Layer 6 of a small transformer language model trained on English Wikipedia (11 layers, counted from 0, width 64).
A neuron's activation on a vector x is GELU(weights . x), where the dot is the dot product.
The model reads these tokens: "ut" "her" "ans" " surv" "ey" "ed" " agre" "ed" " that" " women" " should" " be" " ord" "ained" "," " comp" "ared" " with" " " "66" " percent" " of" " A" "L" "C" " members" " and" " " "45" " percent"

The vector x that enters this layer's MLP at each token. A number n stands for n times 0.036.
0 "ut": -13 22 14 -7 12 -14 -12 -14 -7 -18 -15 26 44 79 -19 -57 59 37 14 -9 -29 -22 -36 15 17 -2 -21 -36 -38 -31 8 20 32 24 11 1 19 -9 26 7 22 -10 -36 -17 -41 1 24 36 -8 -44 5 -6 5 37 21 -19 12 -6 21 -13 -18 39 -34 27
1 "her": -11 29 11 1 27 -8 4 -3 -9 -22 -28 12 50 69 -29 -44 72 31 19 -2 -22 -4 -32 35 2 -4 -27 -42 -18 -32 9 8 42 32 28 -13 12 -1 14 16 30 -8 -29 24 -24 17 -9 29 -3 -41 10 -8 10 33 10 -31 -9 4 -2 -40 -33 38 -10 20
2 "ans": -27 45 6 6 11 -12 -25 -17 -11 -48 -6 -8 30 66 -41 -39 79 8 2 7 -20 -38 -25 23 24 1 -52 -34 -12 -17 29 13 17 7 10 -4 -7 26 14 21 19 -13 -27 -3 -33 22 15 44 -3 -22 10 -19 18 27 -32 -9 5 9 -12 -25 8 32 -17 33
3 " surv": -43 13 -1 -22 -5 -20 -2 -1 -25 -33 -1 -3 -26 34 -45 -32 62 58 -8 -26 -12 -11 -3 -1 -8 33 4 -44 3 2 45 19 7 4 13 -26 15 -17 -4 19 23 -33 17 11 0 6 -29 39 23 -59 36 -20 -5 46 -7 -11 23 17 56 -36 -16 21 -19 38
4 "ey": -26 12 8 20 7 -28 -16 16 -10 -53 -6 14 28 62 -44 -25 40 30 1 -8 -49 -36 -15 -5 3 -2 -32 -40 -27 -16 25 4 28 -25 13 -21 14 16 -1 42 31 -24 -17 10 -16 22 -37 32 4 -25 30 -4 -11 47 -34 -32 12 35 16 -16 4 14 -42 6
5 "ed": -19 20 14 20 1 -9 -17 -15 -17 -46 11 9 37 58 -55 -48 62 31 9 -14 -25 -7 4 16 0 -8 -16 -54 -25 -35 14 43 15 -22 20 -15 25 15 3 36 22 -17 -28 14 -4 27 -45 32 -4 -27 16 -26 4 38 -10 -30 -2 13 26 -8 -8 -3 -40 27
6 " agre": -40 12 5 9 -4 -23 6 -32 3 -23 -6 19 -11 75 -43 -30 20 58 16 4 -31 7 -15 6 5 -5 -22 -23 8 -11 31 39 39 -20 -5 1 25 38 11 26 -5 -46 12 16 -26 13 10 30 13 -36 7 -38 -1 61 -19 -4 26 32 14 -25 9 13 -50 19
7 "ed": -34 10 33 18 -12 -17 -22 -12 -4 -28 -1 27 43 83 -45 -27 45 46 -3 2 -34 -6 0 6 -14 -13 -34 -39 -26 -20 22 29 44 -2 12 -1 27 14 0 27 8 -26 -8 12 -28 10 -46 8 -16 -17 18 -21 15 42 -4 -24 17 0 19 -13 -29 -9 -47 20
8 " that": -10 3 25 3 -16 -27 -43 -15 -5 -32 2 16 25 73 -27 -25 45 39 -14 1 -10 -18 -22 11 -9 -1 -45 15 -13 -47 -16 23 -5 -11 16 -11 51 21 -17 35 12 -32 12 6 47 27 -22 41 -33 -34 38 -16 11 49 4 16 -7 17 -8 -16 -17 -5 -6 14
9 " women": -43 10 22 9 -23 -10 -21 -23 -22 -54 23 13 22 68 -58 -42 25 38 -8 -2 -2 -22 -7 33 -3 15 -27 -5 -15 -29 13 0 18 3 -2 0 -17 36 -10 24 6 -23 -9 13 10 25 -23 35 -35 -70 21 -21 11 38 -31 -24 9 15 -18 -35 3 15 -15 36
10 " should": 7 27 15 3 -42 -39 2 -14 7 -43 -11 8 1 57 -54 -22 30 54 0 -9 -24 -44 -18 20 -14 8 -38 20 -10 -30 14 20 -11 -14 10 -5 7 21 -17 30 40 -45 -4 11 -7 1 -19 40 -27 -63 15 5 4 23 -3 -14 12 -8 11 -8 1 23 -21 73
11 " be": 7 1 9 7 -6 -23 -17 0 -1 -38 1 17 23 57 -30 -42 27 57 1 5 -25 -37 1 37 1 -17 -57 -14 -13 -7 19 26 1 -26 26 -1 2 17 -17 36 9 -28 17 26 13 21 -28 50 -43 -49 0 -4 -7 59 -2 -20 12 31 13 -13 -11 -11 -20 44
12 " ord": -26 32 23 20 -6 -26 7 -26 16 -33 9 17 11 43 -40 -12 14 42 -6 -20 -38 -27 -31 20 8 19 -23 3 -15 -32 9 15 0 -7 27 8 29 -4 -14 56 -1 -43 13 36 -39 11 -19 43 -13 -39 29 -41 27 19 28 -26 5 7 47 -22 7 13 -34 32
13 "ained": -3 4 32 18 -12 -3 -20 -3 -12 -42 1 16 36 93 -54 -53 47 42 -20 3 -20 -22 -9 18 2 -15 -35 -20 -23 -25 2 28 15 -11 15 -5 24 6 -5 20 8 -14 1 15 -8 26 -45 28 -22 -20 22 -27 17 44 2 -19 1 9 -14 -2 -23 8 -36 30
14 ",": 2 3 34 10 -17 -18 -54 -20 3 -42 7 14 29 73 -20 -22 48 42 -26 -1 -12 -16 -23 22 -24 -2 -33 14 -20 -38 -24 37 0 8 19 -16 48 21 -10 29 -8 -13 5 12 34 30 -29 40 -32 -38 26 -22 15 50 2 1 13 23 -12 -17 -1 -1 -7 9
15 " comp": -21 28 22 9 -6 -15 -36 -44 9 -31 11 15 -35 31 -23 -21 -12 78 1 -4 -23 -38 -14 17 -9 19 -32 10 -4 -31 -1 19 13 34 -3 -13 9 -25 -15 44 4 -51 18 43 -21 50 20 32 -8 -64 -20 -16 16 26 -12 -30 35 28 20 -10 20 -6 -8 15
16 "ared": -48 -4 26 21 -20 -1 1 12 0 -12 -10 20 56 71 -36 -24 28 43 -23 -5 -50 -14 -25 -2 -12 -26 -21 -19 -6 -5 23 15 25 39 6 1 35 -15 -6 24 16 -32 19 31 -18 1 -76 -11 -22 -33 1 -14 30 43 10 -40 25 -12 30 -1 -28 -10 -8 17
17 " with": -1 -12 24 22 -11 11 -41 -25 -13 -37 -13 8 31 77 -38 -27 36 62 -10 -2 -17 -25 -1 29 -8 -1 -41 8 -22 -25 -10 19 -17 -7 26 -9 58 19 1 31 6 -10 1 31 34 30 -24 44 -31 -21 22 -17 12 44 -1 -9 -4 15 1 -21 -13 -19 -3 19
18 " ": -4 -6 26 42 -7 -17 -33 12 -36 -39 1 -15 15 52 -32 -37 7 36 -23 26 7 -21 0 5 -4 -14 -43 2 -27 -40 -33 16 10 -1 28 -28 38 20 -17 28 7 -20 35 26 2 30 27 38 -25 -72 8 -30 16 28 10 1 26 21 13 -46 10 -12 -22 27
19 "66": -7 -4 15 21 17 0 15 11 -46 -24 26 -3 32 15 -39 -46 -4 30 15 27 -50 -22 10 5 13 22 -9 24 13 -44 -13 5 27 30 18 -27 34 34 -20 14 3 -3 25 49 28 35 4 42 -32 -46 10 -52 -9 15 20 -41 4 5 38 -41 -16 3 -16 24
20 " percent": -2 23 -4 24 -1 -4 -22 -16 -34 2 11 30 17 43 -31 -12 26 23 -16 14 -14 -55 5 0 15 9 -20 -7 10 -16 10 -7 34 18 9 -58 -2 48 0 44 -15 -25 0 34 13 4 1 29 -10 -39 28 -81 -20 -20 -7 -22 8 22 -23 -15 -20 33 -55 31
21 " of": -19 15 8 36 -9 -3 -43 -5 -19 -31 -8 6 72 54 -52 -17 37 36 2 1 -37 -27 35 -3 -9 9 -44 11 8 -17 1 7 -25 -24 14 -20 23 46 21 41 13 -5 -23 44 35 18 -2 14 -10 -14 8 -58 12 -5 15 -2 -14 12 -9 -5 -31 -1 -40 17
22 " A": -2 2 -3 43 -22 2 -36 -25 -11 -28 0 16 13 48 -27 -18 0 54 -14 10 -3 -19 42 0 27 -2 -52 0 -28 -45 -55 2 24 -3 22 -37 -9 77 12 27 -4 -16 1 38 10 3 43 -10 -10 -47 -19 -33 3 23 -1 -52 -1 5 -16 -9 -1 -6 -16 44
23 "L": -19 -3 13 -13 -12 32 -8 -20 0 12 2 -14 81 1 -52 -10 10 36 -26 28 -5 -28 25 -10 45 23 -11 55 17 -36 -16 1 32 44 9 -31 -7 68 -17 6 -28 3 -17 42 5 17 66 -8 -22 -34 -19 -20 -9 14 9 -48 7 -25 -8 -23 -12 31 23 9
24 "C": -25 -18 -11 5 0 15 -66 -12 13 -15 27 -33 52 7 -38 19 22 29 -13 23 4 -66 30 -17 46 -2 -35 21 10 -36 -17 -2 20 7 -16 -24 -17 27 19 12 13 -28 -40 23 -6 22 56 4 -9 -36 -7 -29 -28 13 -32 -58 18 -2 -25 -12 -10 59 -5 15
25 " members": -47 24 -4 -8 5 19 -45 -34 -19 -25 15 -4 40 1 -48 -26 32 23 1 23 -22 -37 16 25 -3 -20 -36 12 9 -30 37 11 29 27 -5 10 -7 24 1 18 12 -62 -43 25 18 29 13 9 -11 -60 -8 -37 10 31 -18 -5 -7 -12 -49 -19 12 67 -19 24
26 " and": -7 18 27 45 -15 2 -57 -17 -2 -26 17 -19 22 57 -47 -3 41 19 11 15 -26 -24 27 16 -34 -17 -24 9 -8 -13 9 39 2 -4 28 -20 44 -11 13 40 23 -11 -29 26 27 37 15 18 -17 -64 1 -18 -8 19 7 0 3 10 -24 15 -31 64 17 25
27 " ": -14 6 17 36 -1 -18 -36 10 -37 -37 9 -30 8 29 -25 -26 33 36 -6 30 21 -24 12 2 -18 -12 -40 2 -14 -41 -40 26 4 10 29 -39 24 18 -6 31 17 -20 28 19 -16 28 55 28 -31 -95 -8 -21 23 25 -3 0 11 16 10 -38 21 14 -16 14
28 "45": -17 8 -2 8 21 7 15 26 -45 -28 22 -18 27 5 -39 -30 5 21 28 16 -49 -24 3 33 6 23 -26 25 7 -59 -17 11 31 37 12 -23 37 33 -14 12 17 6 19 33 14 21 0 45 -46 -51 7 -22 -2 20 28 -66 6 8 31 -4 -21 13 -14 2
29 " percent": 9 30 -6 13 5 -4 -14 -14 -38 2 15 22 5 36 -31 -10 41 25 -7 16 -12 -52 9 6 18 12 -22 -7 7 -19 12 -6 34 26 12 -55 3 44 5 45 -14 -29 1 30 7 0 14 36 -14 -40 28 -83 -22 -17 -2 -16 3 20 -24 -4 -25 44 -48 19

Each question shows the input weights of one neuron of the MLP. A number n stands for n times 0.013.

n178: -4 12 9 -4 9 -15 24 18 4 36 9 -4 0 1 -18 7 7 -2 6 -12 -8 13 10 -6 10 -19 3 -5 8 -8 -5 -11 22 0 34 -2 -3 -1 -5 -23 -5 2 -3 16 9 0 -10 22 0 -10 -2 4 11 1 10 -1 -18 31 -34 6 -56 -8 8 16
On which token does it fire most, and how strongly? 1 "her", at about 2.4

n16: -9 7 21 16 3 4 -4 -32 19 -10 -12 -4 -8 -16 8 14 -2 15 18 2 9 -27 -14 18 18 -21 11 22 -5 -9 2 -10 3 2 12 16 38 -26 53 -3 -36 1 -10 -5 -16 9 -27 -7 0 8 8 -22 19 4 5 2 -3 -7 -6 -17 14 1 3 -15
On which token does it fire most? 12 " ord"

n212: 55 38 22 26 -13 -61 -7 8 15 7 23 18 -11 13 7 9 3 11 -24 52 33 0 -41 -31 -12 -28 26 -19 -5 -20 16 -11 47 1 -18 1 -27 1 -1 -14 -4 0 16 21 12 -12 -5 4 11 19 19 20 35 -18 12 18 0 2 12 -22 -34 -8 20 -17
On which token does it fire most? 7 "ed"

n80: 0 -10 6 -8 12 -2 -8 4 28 -3 0 -29 -17 6 -13 9 6 -10 0 8 -5 1 6 2 -7 11 3 -17 16 -14 15 31 0 5 -10 29 8 -7 15 -18 12 -8 12 5 -11 17 -9 -7 14 8 25 6 16 5 -26 -4 7 11 -7 -6 -3 -5 23 -2
On which token does it fire most, and how strongly? 3 " surv", at about 1.3

n128: 0 -7 6 -3 -8 -13 15 -2 -5 -1 4 -3 -12 6 14 -1 -3 6 -4 -2 2 5 4 2 -6 11 0 3 -10 -2 -7 13 -9 1 -7 17 9 -2 12 -2 7 6 8 1 -6 2 1 -1 -7 3 -3 1 7 6 -2 2 5 -5 -5 0 -5 -1 3 -5
On which token does it fire most? 14 ","

n38: -2 20 19 20 1 -2 -2 13 -9 -32 8 -35 -1 -31 4 14 -14 -22 -14 -25 13 10 10 -5 1 -1 15 26 -18 15 21 -9 4 10 -30 -7 27 -25 -18 6 -1 -23 -20 11 18 -22 5 45 3 -6 -1 -2 0 6 -20 -4 16 -17 9 28 -3 -18 39 3
On which token does it fire most? 26 " and"

n194: 11 1 0 4 10 -7 -3 -8 -14 19 -29 26 40 7 2 -13 -8 2 6 27 0 17 4 7 -9 -8 -6 18 6 -13 -5 4 2 4 12 15 -15 -14 -18 -18 -15 16 1 -2 -4 0 16 -8 -10 21 8 -4 7 3 24 1 2 -9 -2 -15 -26 13 -14 -4
On which token does it fire most, and how strongly? 23 "L", at about 2.4

n133: -9 20 -15 18 17 39 20 2 -6 15 -28 -18 2 -9 -48 7 7 -11 37 -4 -3 15 4 -2 -6 -23 34 -16 0 -18 38 -17 -12 -2 -10 15 -13 -13 11 -18 17 11 11 0 -6 -15 -12 16 14 5 -19 14 -24 -17 -30 -32 -15 -45 -29 13 11 -10 -20 -13
On which token does it fire most? 25 " members"

n103: -21 21 6 1 -11 32 12 6 39 11 13 -13 -14 -18 -8 -2 -24 3 7 -6 -4 -2 -3 12 8 14 -13 7 -7 -38 27 -16 -2 -23 -2 3 9 16 4 -31 22 15 17 -10 -21 16 1 -16 -4 2 -18 -17 20 1 13 2 12 -13 -25 -25 3 12 12 -25
On which token does it fire most? 23 "L"

n51: 0 -8 0 0 -15 -45 -1 14 -33 8 -4 -16 -21 -3 -3 -6 6 -27 9 36 -9 -9 24 -32 18 -31 -9 -11 -5 -7 -11 -25 6 -18 40 20 23 -19 -7 -29 -10 -17 6 -6 2 23 -16 14 10 -1 -9 -8 19 26 18 35 4 -2 -10 30 -27 10 -25 -33
On which token does it fire most, and how strongly? 18 " ", at about 1.6

n205: 5 11 -11 -1 3 6 0 17 -19 8 -1 2 -2 4 -8 -5 1 -8 18 -7 -3 10 20 -14 -11 -15 8 -4 -3 -3 0 14 12 -5 -6 -2 -6 -4 -4 2 -3 -12 0 -6 3 7 7 8 8 14 13 -2 0 5 9 -2 1 5 13 2 -5 -7 -11 -1
On which token does it fire most, and how strongly? 5 "ed", at about 1

n37: 18 14 14 -4 27 -22 16 38 34 16 16 4 19 -10 11 -16 -8 24 37 5 24 -2 -17 -13 -6 -21 15 24 -45 10 -15 -24 1 -43 -7 11 -35 4 -6 42 -13 -4 50 20 -3 -30 -38 22 2 -6 -22 46 22 16 -4 -24 -11 24 -35 38 5 -7 -2 9
On which token does it fire most? 11 " be"

n195: -24 11 -4 17 -2 -17 -45 6 10 -9 8 -4 -21 -22 6 -9 -6 -13 7 -34 20 23 17 3 -21 -9 26 -14 -7 1 16 15 -14 -7 23 9 -3 19 4 7 9 -7 -28 -5 13 4 -11 12 41 3 -28 16 28 26 10 0 -29 3 -8 13 -12 15 7 -1
On which token does it fire most, and how strongly? 26 " and", at about 1.9

n17: -12 9 -5 -12 -3 -11 3 16 -31 5 4 7 -5 5 21 -8 7 -18 10 9 -16 -3 -7 20 13 -1 17 8 -11 1 13 -4 5 0 23 5 16 -24 0 0 8 6 -10 -25 -1 -8 9 3 -8 17 6 -1 4 30 -10 3 -15 1 22 7 -12 -7 4 -22
On which token does it fire most, and how strongly? 0 "ut", at about 1.5

n223: 7 -9 36 -24 -39 -20 -38 -3 -15 35 -29 2 -9 20 49 -8 18 -27 1 -27 30 -3 -25 -4 5 3 5 41 29 -19 -18 2 -38 -4 -9 33 28 -37 -31 -14 2 11 -2 12 58 -37 -15 26 37 6 14 34 -19 16 9 -15 -23 -8 -42 -16 22 -19 15 -15
On which token does it fire most? 8 " that"

n1: -11 4 -16 -27 -7 -1 -7 -5 -21 11 -11 -30 -1 -14 16 12 32 0 13 25 2 -2 9 0 2 6 -9 24 -5 -12 4 -9 -10 20 10 19 10 -15 -2 0 -15 -2 -8 -19 9 -8 18 14 11 7 -13 -9 5 19 -5 15 -10 4 -15 15 -21 18 6 -15
On which three tokens does it fire most, strongest first? 25 " members", 24 "C", 23 "L"

n95: -15 9 -6 14 -27 -17 34 3 -6 -3 -30 -9 -1 -7 -29 -34 -33 -42 49 -4 9 -21 -10 11 -16 2 11 25 -55 -31 -12 12 -1 -12 14 31 -2 -20 2 38 50 8 3 5 -24 -41 -15 2 21 8 20 9 8 -13 -10 -21 -5 -9 -24 25 26 -34 29 4
Its two highest activations, in order, are on tokens 10 " should", 12 " ord"

n179: -3 15 -8 -7 17 -3 16 -2 1 -16 14 -19 -18 6 -24 -35 -26 -39 -8 -22 -6 10 17 -19 13 20 12 -8 23 -27 4 -6 0 5 -49 -14 -8 -39 -29 11 5 -6 -10 -13 1 -11 -2 -47 57 -2 30 -3 10 17 16 24 23 -2 -40 -4 -8 30 19 14
On which token does it fire most? 3 " surv"

n124: 25 -24 37 12 -34 -21 12 -11 -24 13 30 -13 5 4 -16 -39 -11 17 12 -16 19 35 8 10 4 0 8 25 -12 30 8 -34 5 9 -24 -5 -34 -34 -8 28 20 48 -6 9 3 -11 -35 3 29 7 17 10 15 15 30 18 -18 32 3 23 22 26 58 -9
On which token does it fire most? 26 " and"

n43: 47 -46 -3 -17 -11 -16 -19 19 8 28 16 -32 -5 35 29 -29 -20 -10 -20 4 34 -1 -18 23 34 -44 29 28 -20 -23 -34 -39 -35 3 49 18 17 11 -24 11 29 -3 2 0 17 -4 -14 0 48 16 14 30 22 19 2 21 11 12 -12 -5 -13 -32 -2 -26
On which token does it fire most? 8 " that"

n198: 21 -8 27 -7 -30 -19 14 34 3 12 39 -4 -1 -9 3 -4 -3 -19 57 5 12 -48 -8 25 -14 34 17 -5 -7 5 -3 -18 8 32 -9 -20 -20 -23 -24 2 -32 2 14 9 8 10 -11 11 0 25 24 14 -11 15 10 -18 -39 -25 11 41 -33 -29 13 -44
On which token does it fire most, and how strongly? 28 "45", at about 1.9

n102: -15 -2 7 -32 -21 11 -1 0 -17 -14 -4 6 -9 -5 -8 3 -30 -15 0 -9 6 9 9 -5 -11 45 -15 22 -1 -18 -6 -8 -21 -18 -10 21 -3 22 11 7 34 15 2 -13 -20 16 11 -5 -8 -1 15 9 -8 -9 -1 14 21 -25 17 6 25 20 5 3
On which token does it fire most? 10 " should"

n243: -11 29 16 -20 -37 25 25 17 -45 -23 -14 27 8 -21 -60 8 -1 -15 -20 -18 -7 -46 60 -17 -39 -12 19 7 -28 12 32 3 -22 18 34 -5 10 -25 41 -10 -1 39 19 10 47 27 9 -22 27 45 -2 7 27 -20 36 -2 28 -10 0 16 37 -26 10 -14
On which token does it fire most, and how strongly? 21 " of", at about 2.2

n66: -3 -47 -15 -17 18 -44 22 -1 21 47 22 -19 17 5 -1 28 -9 3 7 -6 -4 28 -17 13 17 -18 1 -1 -20 -19 34 -55 26 -18 -15 20 8 19 -3 26 -32 35 20 13 -6 6 5 19 22 11 19 -18 17 3 18 16 -6 -3 -2 47 26 -22 -38 -20
On which token does it fire most? 6 " agre"

n181: 12 -15 21 -10 -1 -9 23 -16 -12 -11 12 15 -9 -9 -3 -27 -8 20 29 2 0 -12 -6 18 3 4 -8 -5 -9 -14 -30 -14 -17 -10 6 10 -23 -29 -26 -10 -19 8 6 -17 21 8 -1 2 7 19 6 -23 -16 -32 -22 -4 -5 14 2 -10 1 -4 2 3
On which three tokens does it fire most, strongest first? 19 "66", 15 " comp", 9 " women"